Layer 5 of a small transformer language model trained on English Wikipedia (9 layers, counted from 0, width 128).
A neuron's activation on a vector x is GELU(weights . x + bias), where the dot is the dot product.
The model reads these tokens: "," " and" " have" " the" " res" "our" "ces" " to" " s" "ett" "le" " and" " ass" "im" "il" "ate" " S" "ov" "iet" " J" "ew" "s" " in" " the"

The vector x that enters this layer's MLP at each token. A number n stands for (n - 500) times 0.012.
0 ",": 577 543 506 500 306 653 764 547 378 526 531 558 520 563 534 544 453 389 393 493 311 524 422 686 487 508 429 423 533 559 531 482 653 609 292 350 294 441 538 441 460 405 613 542 486 501 439 489 310 462 658 553 428 620 437 491 554 431 414 586 811 389 431 604 480 396 545 445 419 218 604 614 504 611 593 468 533 529 480 492 369 203 529 751 436 460 479 697 456 587 596 637 264 365 541 522 582 345 512 366 629 513 517 512 431 624 463 553 342 529 638 601 471 427 532 454 416 725 420 544 556 613 569 402 541 617 595 341
1 " and": 586 522 557 497 330 630 738 566 385 479 472 557 564 571 497 456 424 399 492 540 127 511 478 688 471 544 440 427 546 525 497 518 584 590 325 420 397 446 583 470 467 405 649 581 481 518 459 528 318 435 583 527 395 561 436 428 624 391 427 564 797 443 430 525 464 401 560 492 510 160 612 615 493 560 610 454 509 602 463 518 437 267 488 662 518 414 500 694 436 510 560 545 372 303 530 494 544 414 507 397 623 519 522 445 431 630 455 524 388 494 614 535 463 545 553 482 418 714 448 613 550 610 548 361 566 647 567 427
2 " have": 503 493 533 409 371 527 698 458 338 471 588 686 679 665 487 549 415 470 554 473 99 529 527 611 836 645 483 539 521 443 456 536 419 551 514 429 488 568 583 535 309 531 725 567 444 486 429 539 250 389 429 495 364 482 471 540 620 375 441 421 545 454 499 556 537 500 392 605 487 363 490 696 440 465 583 356 561 667 407 597 528 477 358 461 504 428 624 538 412 389 574 322 572 274 499 549 507 479 468 521 628 623 557 517 461 666 324 482 578 463 472 520 518 694 527 516 419 611 341 642 598 527 421 411 382 616 540 547
3 " the": 567 681 470 501 281 537 580 530 441 439 485 546 609 545 511 506 435 401 424 540 18 458 558 719 600 541 447 522 586 589 527 522 527 547 410 457 342 313 618 521 503 443 700 600 430 465 533 558 348 497 479 482 560 312 570 683 673 423 499 532 639 489 527 508 514 523 504 458 587 218 558 553 500 524 616 473 534 529 441 504 401 465 462 537 466 551 619 563 459 459 443 427 399 382 624 460 607 549 469 352 554 509 402 461 455 523 400 439 463 441 537 527 466 586 507 395 482 689 404 543 498 548 586 368 607 578 504 432
4 " res": 602 597 414 399 450 558 686 573 330 319 412 535 487 479 564 430 505 365 483 366 351 429 831 538 606 450 488 665 493 432 309 370 527 664 475 673 502 335 583 567 464 227 534 715 533 269 714 657 330 478 473 437 314 461 475 644 586 472 418 306 591 386 564 608 517 573 528 527 397 437 450 494 455 450 351 418 542 560 743 477 629 714 586 510 421 460 638 397 443 331 522 547 653 253 679 360 526 485 552 420 475 562 438 616 510 495 502 378 469 585 339 534 505 652 595 471 574 663 680 545 315 452 638 544 535 502 532 344
5 "our": 472 514 616 540 661 459 680 573 376 260 300 602 489 499 418 435 509 513 795 314 251 523 647 710 718 437 580 784 492 362 499 505 642 594 616 586 501 470 476 507 330 543 447 522 445 598 553 484 486 372 317 410 460 570 602 492 542 458 436 305 529 471 446 580 477 583 367 624 412 415 596 594 493 341 509 474 547 538 510 268 518 526 877 650 353 638 643 237 489 480 490 436 611 389 570 635 506 651 467 638 427 428 429 398 395 477 436 387 513 627 313 342 502 563 663 503 655 592 453 428 532 543 449 494 557 412 631 179
6 "ces": 484 534 537 549 447 498 871 605 378 409 480 575 625 452 635 446 497 419 641 332 109 564 659 577 502 637 637 604 441 571 468 516 397 487 454 422 484 749 477 478 430 403 600 391 540 465 491 468 327 393 412 474 674 778 625 514 611 424 285 436 373 513 564 618 375 568 328 627 481 309 548 687 412 478 592 477 593 565 559 389 431 614 517 502 516 534 642 314 528 409 552 451 450 327 579 527 432 464 489 641 578 590 539 594 370 459 466 407 510 438 383 633 418 579 499 325 547 641 568 565 437 524 619 581 505 365 569 325
7 " to": 426 650 394 467 340 531 655 439 452 369 473 586 496 533 547 316 391 509 533 353 83 532 626 578 588 489 679 469 453 496 477 456 589 498 406 572 667 619 571 452 360 562 779 376 569 424 517 620 413 459 378 538 390 355 432 489 598 384 319 417 856 467 581 492 685 469 622 447 645 365 498 534 548 453 507 367 547 584 321 584 394 494 464 482 455 515 428 499 405 428 731 338 611 429 420 418 461 558 521 585 565 569 503 470 520 595 506 468 589 630 436 642 517 827 686 449 385 592 431 659 416 583 381 503 471 598 487 508
8 " s": 511 565 431 475 525 353 650 508 443 327 337 658 512 602 573 298 495 572 461 286 401 505 539 543 592 420 548 658 591 542 427 451 754 588 402 594 405 564 620 550 400 401 464 511 530 194 517 610 195 398 391 694 296 585 519 809 586 457 378 463 781 417 503 456 714 456 468 665 461 493 457 730 399 575 520 439 642 453 469 341 552 445 626 378 416 391 395 462 437 363 368 401 544 304 351 363 607 508 548 655 355 435 453 493 440 539 491 359 490 633 528 518 507 723 526 532 515 542 594 786 396 522 632 609 473 534 470 601
9 "ett": 575 479 495 491 593 464 623 731 300 314 256 641 401 594 534 267 611 627 478 382 323 646 447 515 772 386 443 593 517 419 406 653 615 494 481 612 558 474 529 410 444 490 514 333 426 436 325 540 391 410 277 479 534 686 568 522 482 328 382 423 619 523 582 467 762 428 391 607 524 437 386 658 737 399 561 490 538 456 590 477 616 325 836 413 445 488 481 317 557 453 594 548 660 160 422 636 537 516 542 651 396 262 305 356 454 563 337 433 443 530 449 568 651 534 572 673 582 529 340 598 525 663 556 409 555 463 433 551
10 "le": 531 438 627 655 617 402 770 457 366 418 265 668 544 641 438 333 501 683 654 291 160 659 470 629 627 438 626 604 491 372 544 573 427 419 461 467 559 596 502 403 380 429 481 439 432 450 418 405 322 566 509 533 589 632 556 551 634 408 429 462 491 554 305 512 524 380 545 704 582 324 474 601 566 519 528 510 565 460 380 420 526 481 584 458 513 580 456 317 562 452 584 529 666 366 469 606 590 705 515 484 407 360 475 549 472 481 398 401 443 462 433 512 659 594 542 781 457 427 400 685 389 458 544 537 548 525 435 495
11 " and": 568 540 452 465 432 507 702 578 465 352 365 628 572 541 540 206 391 614 594 515 29 483 530 601 433 544 637 479 517 457 425 522 389 399 515 559 716 437 522 469 472 562 651 459 510 443 449 546 348 439 467 514 382 611 393 458 682 451 433 440 614 588 447 473 566 398 548 652 611 311 504 591 600 495 527 398 591 749 349 487 600 525 448 431 642 391 465 551 427 374 563 400 610 416 496 428 438 488 564 536 522 455 482 384 440 662 456 470 480 577 463 467 519 751 562 495 329 572 532 672 437 670 452 432 549 627 448 633
12 " ass": 515 635 561 485 460 515 597 718 429 448 656 723 629 513 628 322 522 483 600 395 323 424 647 429 586 388 608 603 534 316 288 482 606 689 436 452 501 611 583 443 594 444 395 461 585 358 551 701 273 573 322 635 345 381 591 601 681 456 307 521 577 447 586 293 530 532 294 467 423 465 514 598 514 452 372 427 673 631 681 481 430 536 426 305 319 366 490 668 409 280 458 388 717 315 483 407 557 427 523 463 452 593 478 836 416 526 602 430 470 771 462 665 492 655 456 490 400 611 540 563 275 619 561 536 431 466 446 426
13 "im": 446 487 579 389 478 572 472 747 620 446 347 702 595 494 614 155 515 473 600 171 389 650 483 551 489 496 773 532 540 611 92 350 672 497 514 432 662 509 569 532 538 333 407 453 292 625 555 507 449 650 69 623 440 447 593 574 596 510 452 308 837 617 527 456 593 558 503 528 450 355 589 449 449 232 374 513 689 605 492 376 493 402 685 414 513 571 605 623 587 574 520 416 726 412 550 574 426 566 441 563 229 460 409 716 397 426 400 435 493 677 435 508 683 432 512 532 449 591 513 488 397 465 499 540 427 434 436 548
14 "il": 358 495 512 352 580 306 687 721 515 456 342 514 514 459 634 158 598 631 712 213 362 484 474 567 564 567 569 648 525 609 481 488 685 598 479 455 671 619 456 512 472 493 422 542 302 540 518 399 402 466 216 643 610 395 520 477 519 434 390 283 820 586 442 601 538 482 450 535 447 324 422 539 694 364 445 531 668 550 487 604 347 450 561 442 491 492 553 285 589 412 448 415 793 416 712 340 517 668 474 621 394 366 494 611 475 515 268 305 404 816 423 500 613 371 616 591 474 539 636 484 506 697 576 629 585 534 382 344
15 "ate": 502 566 532 516 529 515 860 470 588 479 404 511 448 357 459 233 489 640 664 364 116 555 487 617 466 445 564 482 563 559 417 384 390 478 517 364 639 617 486 406 396 521 579 453 442 483 570 445 403 312 185 706 622 558 539 601 545 388 493 367 503 587 515 566 393 428 567 691 577 318 654 535 514 569 521 449 643 640 502 502 364 412 701 447 724 569 474 356 523 538 685 388 705 288 666 441 401 639 491 560 486 444 434 443 448 443 409 358 318 705 452 452 588 528 527 523 448 573 614 559 491 497 505 474 690 494 499 409
16 " S": 510 655 468 407 645 316 644 590 512 402 292 516 388 505 536 299 641 574 704 430 376 488 599 567 393 375 543 639 584 471 324 462 621 578 343 456 469 586 825 528 507 443 624 521 514 281 667 549 264 556 458 662 356 552 399 793 609 500 533 382 606 486 524 572 664 481 668 518 427 223 471 482 485 630 439 454 543 394 501 405 483 455 770 517 439 305 408 468 458 355 548 488 461 439 433 455 540 561 536 554 453 531 493 617 507 358 475 512 304 591 539 523 503 528 486 275 455 568 546 581 427 498 729 572 486 462 442 507
17 "ov": 423 677 480 403 652 346 367 610 536 413 228 595 156 592 703 388 679 563 344 370 354 411 643 434 604 488 537 740 383 352 374 547 376 567 357 531 480 446 573 411 451 434 456 610 537 495 541 586 410 620 659 589 308 746 433 438 642 644 558 521 636 567 677 656 600 463 388 597 435 269 531 445 598 484 417 544 664 555 515 498 547 485 695 526 406 323 544 486 536 586 654 571 642 84 510 679 472 425 509 659 472 475 304 491 479 446 494 574 469 619 497 455 487 440 584 543 582 366 485 360 582 588 503 428 425 329 590 415
18 "iet": 425 555 587 438 438 550 521 455 617 410 448 381 481 560 543 337 645 615 495 349 111 521 700 531 478 332 532 507 472 315 365 531 536 494 617 401 434 481 456 315 451 567 562 776 436 566 505 470 515 498 356 658 491 702 602 641 605 492 393 537 454 509 729 458 431 454 492 528 592 286 735 590 465 609 600 481 618 642 452 568 364 413 743 370 613 622 443 529 469 614 279 550 606 325 492 510 630 455 455 583 568 583 418 618 575 413 235 511 446 680 569 334 384 471 515 527 529 528 526 353 659 544 391 414 542 498 533 370
19 " J": 486 611 416 314 605 288 470 473 624 492 442 340 425 561 505 538 535 433 637 446 307 562 712 482 415 391 511 427 508 286 307 557 444 611 450 365 373 597 785 421 661 625 570 522 444 532 439 775 280 635 459 506 295 576 570 829 496 510 340 418 566 562 637 531 566 539 451 507 435 263 426 449 439 664 566 492 514 526 448 573 405 507 644 409 441 296 509 528 459 574 403 600 414 464 520 550 585 565 461 497 608 711 343 719 473 524 429 553 353 609 473 526 456 416 476 384 447 649 473 494 570 607 555 596 506 474 429 526
20 "ew": 481 612 324 472 480 472 507 290 437 454 419 350 526 459 490 615 697 609 331 415 259 520 437 459 559 540 510 364 347 287 410 646 331 482 293 638 528 447 619 411 560 509 341 730 433 604 569 640 372 538 521 563 341 526 628 643 450 476 611 314 751 642 647 668 446 406 418 385 442 314 465 494 660 463 552 593 657 513 613 721 493 492 638 533 490 398 524 634 465 557 591 530 716 355 377 627 590 367 482 493 410 518 555 584 681 419 331 551 420 655 484 386 560 570 483 527 513 352 591 328 569 595 526 458 586 612 381 517
21 "s": 451 508 420 547 689 318 843 479 481 484 346 488 480 615 542 412 563 561 599 301 181 599 603 478 446 530 702 358 481 365 348 471 406 525 365 584 447 658 539 427 495 469 550 507 454 482 712 543 259 557 511 512 413 737 626 519 511 621 608 426 412 441 451 603 562 328 533 427 446 248 552 546 562 589 520 701 727 578 454 539 526 547 686 424 513 433 588 490 504 503 375 523 632 449 411 365 468 350 555 631 511 584 627 653 604 352 437 382 450 470 489 616 569 454 637 388 566 434 661 497 378 447 425 516 412 547 457 477
22 " in": 531 706 419 435 384 279 618 167 507 478 382 498 331 428 599 417 506 667 470 477 119 544 749 564 507 357 532 678 533 486 482 458 486 487 428 492 602 373 518 397 347 432 595 535 400 435 786 561 435 533 492 672 463 477 358 537 660 571 335 423 581 428 577 511 463 368 581 550 661 323 618 543 458 536 632 487 627 321 506 471 511 349 722 527 533 387 506 430 563 522 577 376 657 495 250 367 505 412 527 502 545 491 553 686 518 605 466 520 320 567 578 636 569 531 622 557 505 582 476 489 399 702 361 454 539 539 515 564
23 " the": 585 718 501 561 350 376 407 455 554 371 326 412 270 503 504 459 520 472 558 471 69 481 655 625 647 499 596 659 564 551 471 488 517 603 351 433 486 196 517 461 492 480 662 648 483 443 634 663 455 518 390 545 598 402 687 718 644 547 567 425 524 540 543 472 551 448 565 496 672 371 620 575 565 630 742 514 484 534 392 491 511 409 631 464 489 474 557 394 520 425 367 443 430 366 614 415 611 495 460 299 564 502 264 507 502 460 476 577 367 403 480 528 408 527 548 448 493 649 388 422 431 568 494 287 557 547 536 515

Each question shows the input weights of one neuron of the MLP. A number n stands for (n - 500) times 0.00072.

n344 (bias -0.078): 424 309 612 679 523 479 453 408 444 575 564 521 339 523 728 394 305 573 566 533 574 494 432 525 527 598 515 482 421 518 503 394 470 460 649 521 389 449 469 543 402 583 455 455 372 473 420 400 518 557 488 464 721 488 634 491 575 494 665 674 444 462 494 396 436 470 686 422 562 549 578 605 778 578 441 448 421 541 364 627 500 449 471 541 733 431 572 822 427 439 506 390 387 413 423 573 536 545 420 630 529 322 517 457 392 612 479 488 591 536 456 389 648 512 482 359 483 539 347 454 465 664 491 345 414 451 521 630
On which token does it fire most? 11 " and"

n60 (bias -0.140): 477 565 524 373 523 391 427 434 646 613 577 545 443 619 536 448 479 435 365 489 608 500 573 473 456 427 447 329 376 564 602 357 531 582 474 524 530 590 520 528 556 456 560 574 487 579 479 684 495 487 397 352 361 221 462 401 564 429 557 467 490 472 476 395 422 559 340 564 430 462 468 588 435 632 427 413 634 427 526 542 584 566 555 602 383 670 457 570 503 652 405 415 449 636 392 418 524 645 369 555 586 645 584 558 433 425 505 610 513 551 464 495 586 478 449 450 518 541 508 446 656 503 583 542 707 500 500 533
On which token does it fire most, and how strongly? 19 " J", at about 1.3

n215 (bias -0.159): 384 390 581 412 410 527 353 526 497 539 526 351 452 585 490 470 544 583 348 507 686 434 607 506 352 569 751 349 550 555 585 510 655 438 520 396 225 650 598 487 588 393 319 551 429 517 439 597 694 341 347 624 357 381 529 454 421 483 520 371 636 503 469 483 384 445 556 476 407 743 640 763 409 497 369 530 387 413 707 487 591 371 623 507 438 633 693 469 533 664 461 313 437 481 473 444 615 507 338 342 293 578 428 578 452 526 571 579 510 510 719 340 592 588 394 616 448 538 426 411 396 520 510 690 503 251 445 437
On which token does it fire most, and how strongly? 13 "im", at about 2.2

n237 (bias -0.065): 481 470 536 430 335 439 547 549 406 587 609 551 560 476 304 370 404 538 556 506 575 445 439 335 698 555 365 617 324 589 438 408 402 590 556 535 530 642 521 433 440 277 420 536 486 388 332 371 453 376 648 547 538 549 535 541 456 492 716 495 417 525 644 287 442 497 532 460 601 546 401 525 450 596 400 467 442 467 614 503 548 469 467 578 644 568 424 497 378 497 361 494 474 489 548 552 506 472 557 575 414 584 530 373 381 545 614 582 459 506 709 709 424 424 392 588 626 640 528 577 511 439 626 618 517 522 557 467
On which token does it fire most? 8 " s"

n324 (bias -0.139): 534 618 628 650 506 630 381 463 435 515 535 605 503 491 631 414 485 488 380 497 436 497 453 566 286 512 503 321 494 454 633 523 533 578 345 482 577 569 478 509 578 378 406 601 527 684 345 311 592 540 429 430 756 321 428 402 445 589 412 638 671 365 398 428 482 365 494 479 574 590 436 471 443 521 628 279 447 488 506 408 641 533 414 610 590 539 291 521 571 547 401 383 606 486 581 474 685 368 509 539 536 500 560 396 267 545 470 413 497 464 518 391 533 599 591 542 497 450 601 567 423 394 554 735 601 581 403 675
Its three highest activations, in order, are on tokens 1 " and", 11 " and", 10 "le"

n293 (bias -0.057): 427 685 521 488 576 639 363 364 618 434 631 657 290 615 467 552 574 371 469 518 527 419 400 574 665 532 370 472 458 603 562 432 518 675 396 509 400 292 477 641 503 656 491 534 448 445 418 679 527 585 718 494 509 392 612 553 443 503 572 553 497 425 451 528 572 384 569 494 361 671 441 406 537 463 488 345 410 415 572 281 740 414 364 509 357 392 390 763 533 397 467 497 295 494 659 464 546 491 694 390 539 414 426 536 543 512 497 509 491 494 443 429 469 561 450 488 462 383 439 524 628 403 503 540 451 256 395 470
Its three highest activations, in order, are on tokens 23 " the", 0 ",", 3 " the"

n164 (bias -0.141): 417 470 416 321 624 569 449 386 494 568 538 591 463 523 556 548 594 559 649 403 691 459 446 625 443 463 594 506 358 630 515 383 500 395 515 298 497 411 466 477 699 548 445 328 470 416 301 468 567 590 491 650 481 411 532 374 559 401 376 526 560 373 749 503 417 522 447 607 377 671 531 524 470 436 536 406 464 518 535 356 591 521 619 298 605 625 497 596 395 539 535 576 478 509 630 571 340 663 680 443 440 477 456 456 439 657 530 512 414 423 589 442 563 362 424 524 237 651 413 468 677 396 436 509 416 383 369 553
On which token does it fire most, and how strongly? 13 "im", at about 1.7

n150 (bias -0.175): 439 365 471 637 553 388 555 556 437 443 588 445 643 621 624 448 345 585 401 410 430 483 532 519 460 820 705 503 406 435 379 424 506 559 561 359 350 471 345 589 537 512 306 665 529 604 350 375 577 455 446 505 713 500 503 537 469 477 469 606 405 440 512 442 346 449 461 444 472 654 468 523 613 582 546 438 369 500 644 457 547 506 483 572 643 559 627 402 457 690 364 418 422 618 622 497 395 613 483 416 460 534 567 466 368 530 569 381 614 405 474 415 542 391 421 529 486 371 494 526 422 342 464 509 676 438 597 387
On which token does it fire most? 6 "ces"

n436 (bias -0.108): 500 545 542 372 452 508 466 451 573 445 431 452 370 492 429 536 491 406 574 520 659 481 511 602 447 416 443 345 569 644 637 486 539 727 503 503 324 280 519 744 766 416 438 630 449 475 570 508 652 297 599 484 503 508 198 456 489 590 594 663 581 497 437 557 586 358 491 426 473 593 537 497 570 540 388 497 456 617 577 354 483 412 466 497 328 420 462 471 615 447 528 605 497 479 466 392 441 585 484 548 402 571 503 505 589 487 556 619 522 532 397 389 469 606 348 454 565 584 492 450 506 433 592 469 610 475 609 500
Its three highest activations, in order, are on tokens 4 " res", 0 ",", 16 " S"

n146 (bias -0.165): 492 605 450 446 719 589 486 541 475 541 511 393 638 554 296 453 475 522 317 520 580 426 628 461 570 549 477 450 596 448 503 457 534 617 430 540 199 565 631 500 538 355 476 394 562 511 453 521 589 548 471 508 581 536 476 541 655 402 388 344 492 451 562 427 517 661 613 585 481 710 355 461 514 548 425 383 299 597 525 450 511 458 519 542 530 407 617 491 458 406 590 587 458 402 506 291 441 413 508 467 572 476 451 492 287 550 494 577 475 343 643 452 551 614 253 582 513 638 544 544 558 578 457 602 553 448 494 547
On which two tokens does it fire most, strongest first? 4 " res", 8 " s"

n200 (bias -0.157): 644 622 517 656 382 357 408 450 401 544 483 483 458 520 520 565 448 493 545 566 491 574 268 570 835 479 462 486 672 626 583 610 730 520 524 557 220 343 390 635 480 479 470 510 414 473 462 490 576 421 624 422 578 287 520 417 433 620 692 490 449 426 382 362 466 624 681 399 441 506 437 568 449 542 579 510 537 503 470 367 469 545 282 497 547 674 377 609 428 641 376 462 224 600 648 480 724 531 503 346 609 437 354 214 389 503 390 658 310 433 686 427 491 632 503 448 401 401 357 503 640 531 418 587 490 624 573 735
On which token does it fire most, and how strongly? 3 " the", at about 2.6

n334 (bias -0.176): 562 566 548 463 525 485 599 439 524 464 477 561 518 521 527 605 373 472 472 596 494 369 524 532 463 487 493 476 440 540 395 477 390 418 441 623 618 533 573 623 542 539 415 496 454 530 502 469 366 365 507 494 464 419 498 540 536 509 621 512 476 504 533 617 413 484 420 575 496 470 496 496 524 517 539 644 494 532 563 528 537 620 517 675 395 642 548 378 528 530 591 600 466 496 533 526 476 356 502 537 526 596 586 498 605 352 524 532 577 498 449 450 606 396 590 316 579 438 601 481 459 498 398 609 491 432 428 498
On which token does it fire most? 21 "s"

n366 (bias -0.171): 556 526 585 394 625 460 532 604 512 520 606 550 635 542 378 381 586 517 306 538 492 440 506 519 421 678 739 275 563 357 596 509 371 679 585 651 548 601 486 626 534 302 377 248 591 354 430 348 516 416 524 464 440 589 548 537 338 334 663 489 405 644 400 503 500 518 476 506 469 559 666 454 512 441 494 443 448 552 662 523 529 261 413 494 599 521 296 518 529 508 494 559 571 503 570 466 523 453 613 497 375 339 559 492 450 594 643 569 575 425 428 476 545 393 456 382 385 630 494 428 546 552 581 459 558 466 497 617
On which token does it fire most, and how strongly? 11 " and", at about 0.27

n81 (bias -0.048): 575 441 680 419 336 439 430 435 436 508 563 432 635 487 513 433 459 431 709 511 709 416 371 530 430 542 511 597 625 492 576 709 414 560 416 603 490 443 553 567 429 379 508 522 508 487 460 588 490 544 689 589 567 418 549 570 531 333 595 477 527 500 497 505 320 508 589 440 541 581 533 638 540 546 602 453 368 364 408 460 473 386 393 398 563 557 393 459 543 560 484 451 492 538 619 471 373 659 534 479 492 534 482 258 489 426 484 434 492 591 691 579 657 593 323 473 528 645 500 566 586 444 497 519 393 510 478 439
On which two tokens does it fire most, strongest first? 3 " the", 1 " and"

n244 (bias -0.139): 547 457 491 339 519 647 448 610 494 517 645 471 607 593 492 344 509 514 444 544 612 386 622 398 422 620 482 328 466 461 667 444 497 517 415 380 430 544 557 648 605 332 472 375 558 512 639 427 536 489 620 401 437 506 615 503 440 448 580 581 405 343 588 538 320 665 578 503 492 479 370 540 451 682 286 631 391 376 602 436 459 612 405 474 475 588 712 399 471 516 494 570 400 492 462 460 331 401 324 503 457 553 517 511 642 489 599 648 578 313 546 577 603 530 397 327 592 624 587 500 572 362 547 576 381 412 538 392
On which token does it fire most? 6 "ces"

n296 (bias -0.126): 393 520 592 449 493 586 627 566 566 502 582 351 589 478 542 665 405 437 459 546 470 405 492 359 376 597 528 576 395 547 634 438 538 631 638 505 468 603 361 524 470 406 510 505 577 602 436 527 457 451 442 411 555 553 500 352 465 449 635 427 389 545 508 584 462 526 395 528 505 421 583 588 602 369 528 602 615 351 403 594 482 557 604 370 582 487 488 469 621 541 455 572 422 618 411 580 551 474 588 408 639 539 552 510 490 507 421 560 286 458 462 454 549 263 575 436 444 498 581 562 487 470 390 539 655 639 528 425
On which token does it fire most? 6 "ces"

n326 (bias -0.126): 511 665 420 381 352 554 454 414 338 349 525 321 571 464 391 497 515 607 434 584 664 413 371 460 509 476 645 440 480 609 494 447 457 586 514 417 492 488 470 517 377 517 514 523 624 652 403 541 480 641 702 378 660 565 561 389 606 443 596 437 582 523 639 491 486 494 553 249 364 610 386 571 552 433 286 360 602 563 676 306 702 494 497 454 508 567 581 468 520 390 388 572 484 524 489 568 419 428 492 494 566 519 544 556 456 587 408 570 426 409 534 593 510 530 401 512 583 609 375 629 537 463 563 639 325 399 613 618
On which token does it fire most? 4 " res"

n321 (bias -0.053): 549 355 463 642 481 500 609 432 500 417 376 491 442 484 514 503 560 497 631 628 588 552 421 597 494 561 568 644 456 526 516 442 633 607 602 500 451 557 415 560 571 534 562 599 438 441 435 704 630 505 585 548 447 517 334 547 660 486 611 657 545 345 449 509 439 619 471 411 701 645 388 444 404 583 393 489 578 298 486 525 509 386 590 514 492 446 467 497 719 537 544 315 321 527 469 722 489 511 541 537 539 421 596 505 371 457 280 517 335 330 397 529 467 403 360 617 478 497 601 586 545 438 451 645 469 437 448 447
On which token does it fire most, and how strongly? 16 " S", at about 0.48

n474 (bias -0.051): 548 508 539 522 529 684 461 497 530 481 402 506 454 621 527 550 475 574 346 609 542 462 348 564 389 557 447 467 486 597 492 468 528 443 561 445 527 424 581 527 663 536 585 500 572 608 494 500 384 398 624 395 630 560 535 613 451 483 707 540 368 549 306 550 484 520 764 593 534 513 373 456 614 452 422 378 508 428 538 423 623 475 450 597 451 469 486 666 583 370 633 385 409 542 375 363 533 464 462 547 503 487 540 462 619 410 664 593 481 494 566 641 495 564 506 275 463 451 541 691 365 605 580 441 486 326 421 767
On which two tokens does it fire most, strongest first? 16 " S", 11 " and"

n205 (bias -0.131): 411 484 423 602 477 700 476 492 600 630 474 607 538 405 420 553 425 354 473 532 453 266 344 581 381 495 457 540 277 508 642 363 593 577 439 555 633 516 483 454 526 587 528 652 591 471 540 656 526 462 539 440 574 403 659 438 399 505 612 669 618 578 457 545 419 612 456 400 646 524 451 663 535 634 474 508 524 418 508 418 617 495 571 452 614 489 490 555 466 537 425 489 560 470 540 505 425 457 392 410 386 361 503 482 438 482 367 555 329 538 610 392 464 553 457 538 339 631 429 560 518 466 426 538 450 523 465 594
On which token does it fire most? 1 " and"

n15 (bias -0.075): 508 486 566 445 450 635 506 483 514 506 483 447 387 764 353 546 395 594 538 590 402 562 359 693 535 479 535 430 511 562 413 534 567 584 515 709 547 617 484 536 356 405 444 520 384 410 477 525 413 364 584 317 542 563 489 461 390 416 500 467 529 528 626 253 329 631 596 529 492 598 532 606 668 591 350 251 600 466 607 517 547 465 557 494 472 623 570 506 434 449 571 506 473 598 471 665 703 381 453 503 624 478 553 433 479 670 295 492 514 488 426 330 482 376 565 468 558 538 440 628 474 454 550 681 578 396 491 409
On which token does it fire most? 5 "our"

n495 (bias -0.074): 436 511 422 579 276 383 484 445 553 558 553 533 630 500 363 591 345 593 413 522 587 482 521 408 341 500 467 433 524 492 563 450 613 560 603 397 554 552 472 477 466 570 528 424 551 492 457 505 500 438 511 449 436 455 300 505 521 470 516 529 407 322 476 546 399 339 703 590 595 475 599 473 417 786 578 437 418 572 461 505 514 544 508 460 555 525 471 663 540 573 460 492 518 785 432 357 589 527 549 411 471 539 591 453 519 615 664 466 343 616 582 568 424 613 489 500 363 533 607 415 339 610 547 560 559 471 385 548
On which token does it fire most, and how strongly? 22 " in", at about 1.2

n136 (bias -0.141): 541 391 417 565 512 351 219 512 451 599 689 503 286 533 354 433 484 452 491 515 486 482 402 432 430 386 500 396 497 434 422 589 429 569 383 478 403 416 598 527 497 365 526 435 565 460 463 521 500 524 624 344 268 675 456 482 584 635 476 568 491 633 395 574 382 503 563 506 421 565 469 624 408 491 558 488 467 701 730 473 679 546 463 374 646 624 587 557 433 494 647 426 477 474 460 527 546 374 467 381 463 444 663 343 475 692 629 485 470 403 464 227 662 602 497 429 518 360 448 711 473 497 338 643 408 673 481 590
On which token does it fire most? 11 " and"

n400 (bias -0.174): 569 442 469 626 391 529 476 567 436 421 465 525 500 435 483 442 563 542 606 649 644 489 424 405 516 361 654 545 637 505 380 491 560 437 475 364 506 586 502 569 546 580 569 410 462 518 413 362 494 534 512 593 410 522 517 533 399 527 559 625 314 449 473 520 551 523 703 480 640 492 582 633 417 615 569 441 474 536 559 484 424 505 549 592 559 523 537 633 520 521 353 459 400 506 538 458 356 518 567 480 622 541 526 454 455 409 487 550 580 495 473 534 441 493 475 552 554 560 551 507 442 536 534 532 556 413 473 485
On which token does it fire most? 16 " S"

n406 (bias -0.082): 511 544 518 746 347 423 367 368 347 517 547 530 262 607 457 467 527 395 494 545 521 314 577 475 509 693 407 482 459 613 514 566 348 598 351 374 409 419 458 466 477 607 414 440 574 429 488 540 576 440 592 461 509 447 325 454 631 432 427 408 647 480 635 497 380 580 749 570 534 554 479 638 565 533 506 375 500 426 494 515 377 404 547 598 416 386 179 662 462 642 544 422 514 573 715 436 563 455 311 515 568 454 517 486 548 551 426 555 441 628 597 407 595 540 485 680 597 569 402 523 550 453 589 482 699 480 588 465
On which token does it fire most? 0 ","

n163 (bias -0.101): 640 295 649 531 374 433 392 303 456 543 308 627 395 707 477 534 510 416 442 350 630 609 402 569 486 560 572 558 550 670 444 401 683 553 568 574 392 435 490 585 553 693 660 548 612 547 324 529 641 549 384 372 493 403 562 503 331 622 500 386 524 470 233 691 584 507 472 579 577 649 576 507 490 421 571 437 497 224 474 574 404 637 517 500 714 435 460 486 729 573 540 455 443 599 565 510 490 531 408 307 564 323 342 286 424 597 375 560 346 642 480 435 413 532 452 349 562 412 713 610 517 295 477 538 659 563 383 683
On which token does it fire most? 23 " the"

n209 (bias -0.156): 663 532 522 418 497 513 546 469 393 603 500 500 503 484 629 554 322 471 486 625 459 362 594 540 543 450 456 305 465 650 589 484 470 476 418 525 484 390 312 539 727 543 456 617 617 468 562 456 459 404 590 477 374 468 521 532 495 522 683 583 382 439 363 408 455 349 601 552 472 386 351 495 400 557 478 521 343 454 392 503 519 557 387 467 629 492 500 469 546 426 495 612 513 449 647 388 606 527 466 457 489 571 442 495 706 662 608 455 540 481 423 327 530 573 437 585 438 568 379 561 691 578 510 484 459 321 648 593
On which two tokens does it fire most, strongest first? 3 " the", 1 " and"

n454 (bias -0.074): 420 541 670 570 410 500 475 624 312 495 364 385 572 524 549 589 508 533 455 489 565 426 539 456 592 586 635 494 519 580 597 484 581 435 497 440 406 483 545 730 511 697 329 531 640 408 536 653 510 521 437 469 460 569 583 554 704 402 445 449 561 437 677 511 514 486 578 531 598 520 338 577 464 463 422 429 514 378 454 514 343 432 500 464 562 565 438 706 265 604 614 444 391 595 506 352 466 480 470 514 738 460 492 497 452 537 539 484 423 551 495 466 665 439 701 438 425 529 511 656 636 475 446 660 567 552 466 612
On which token does it fire most? 7 " to"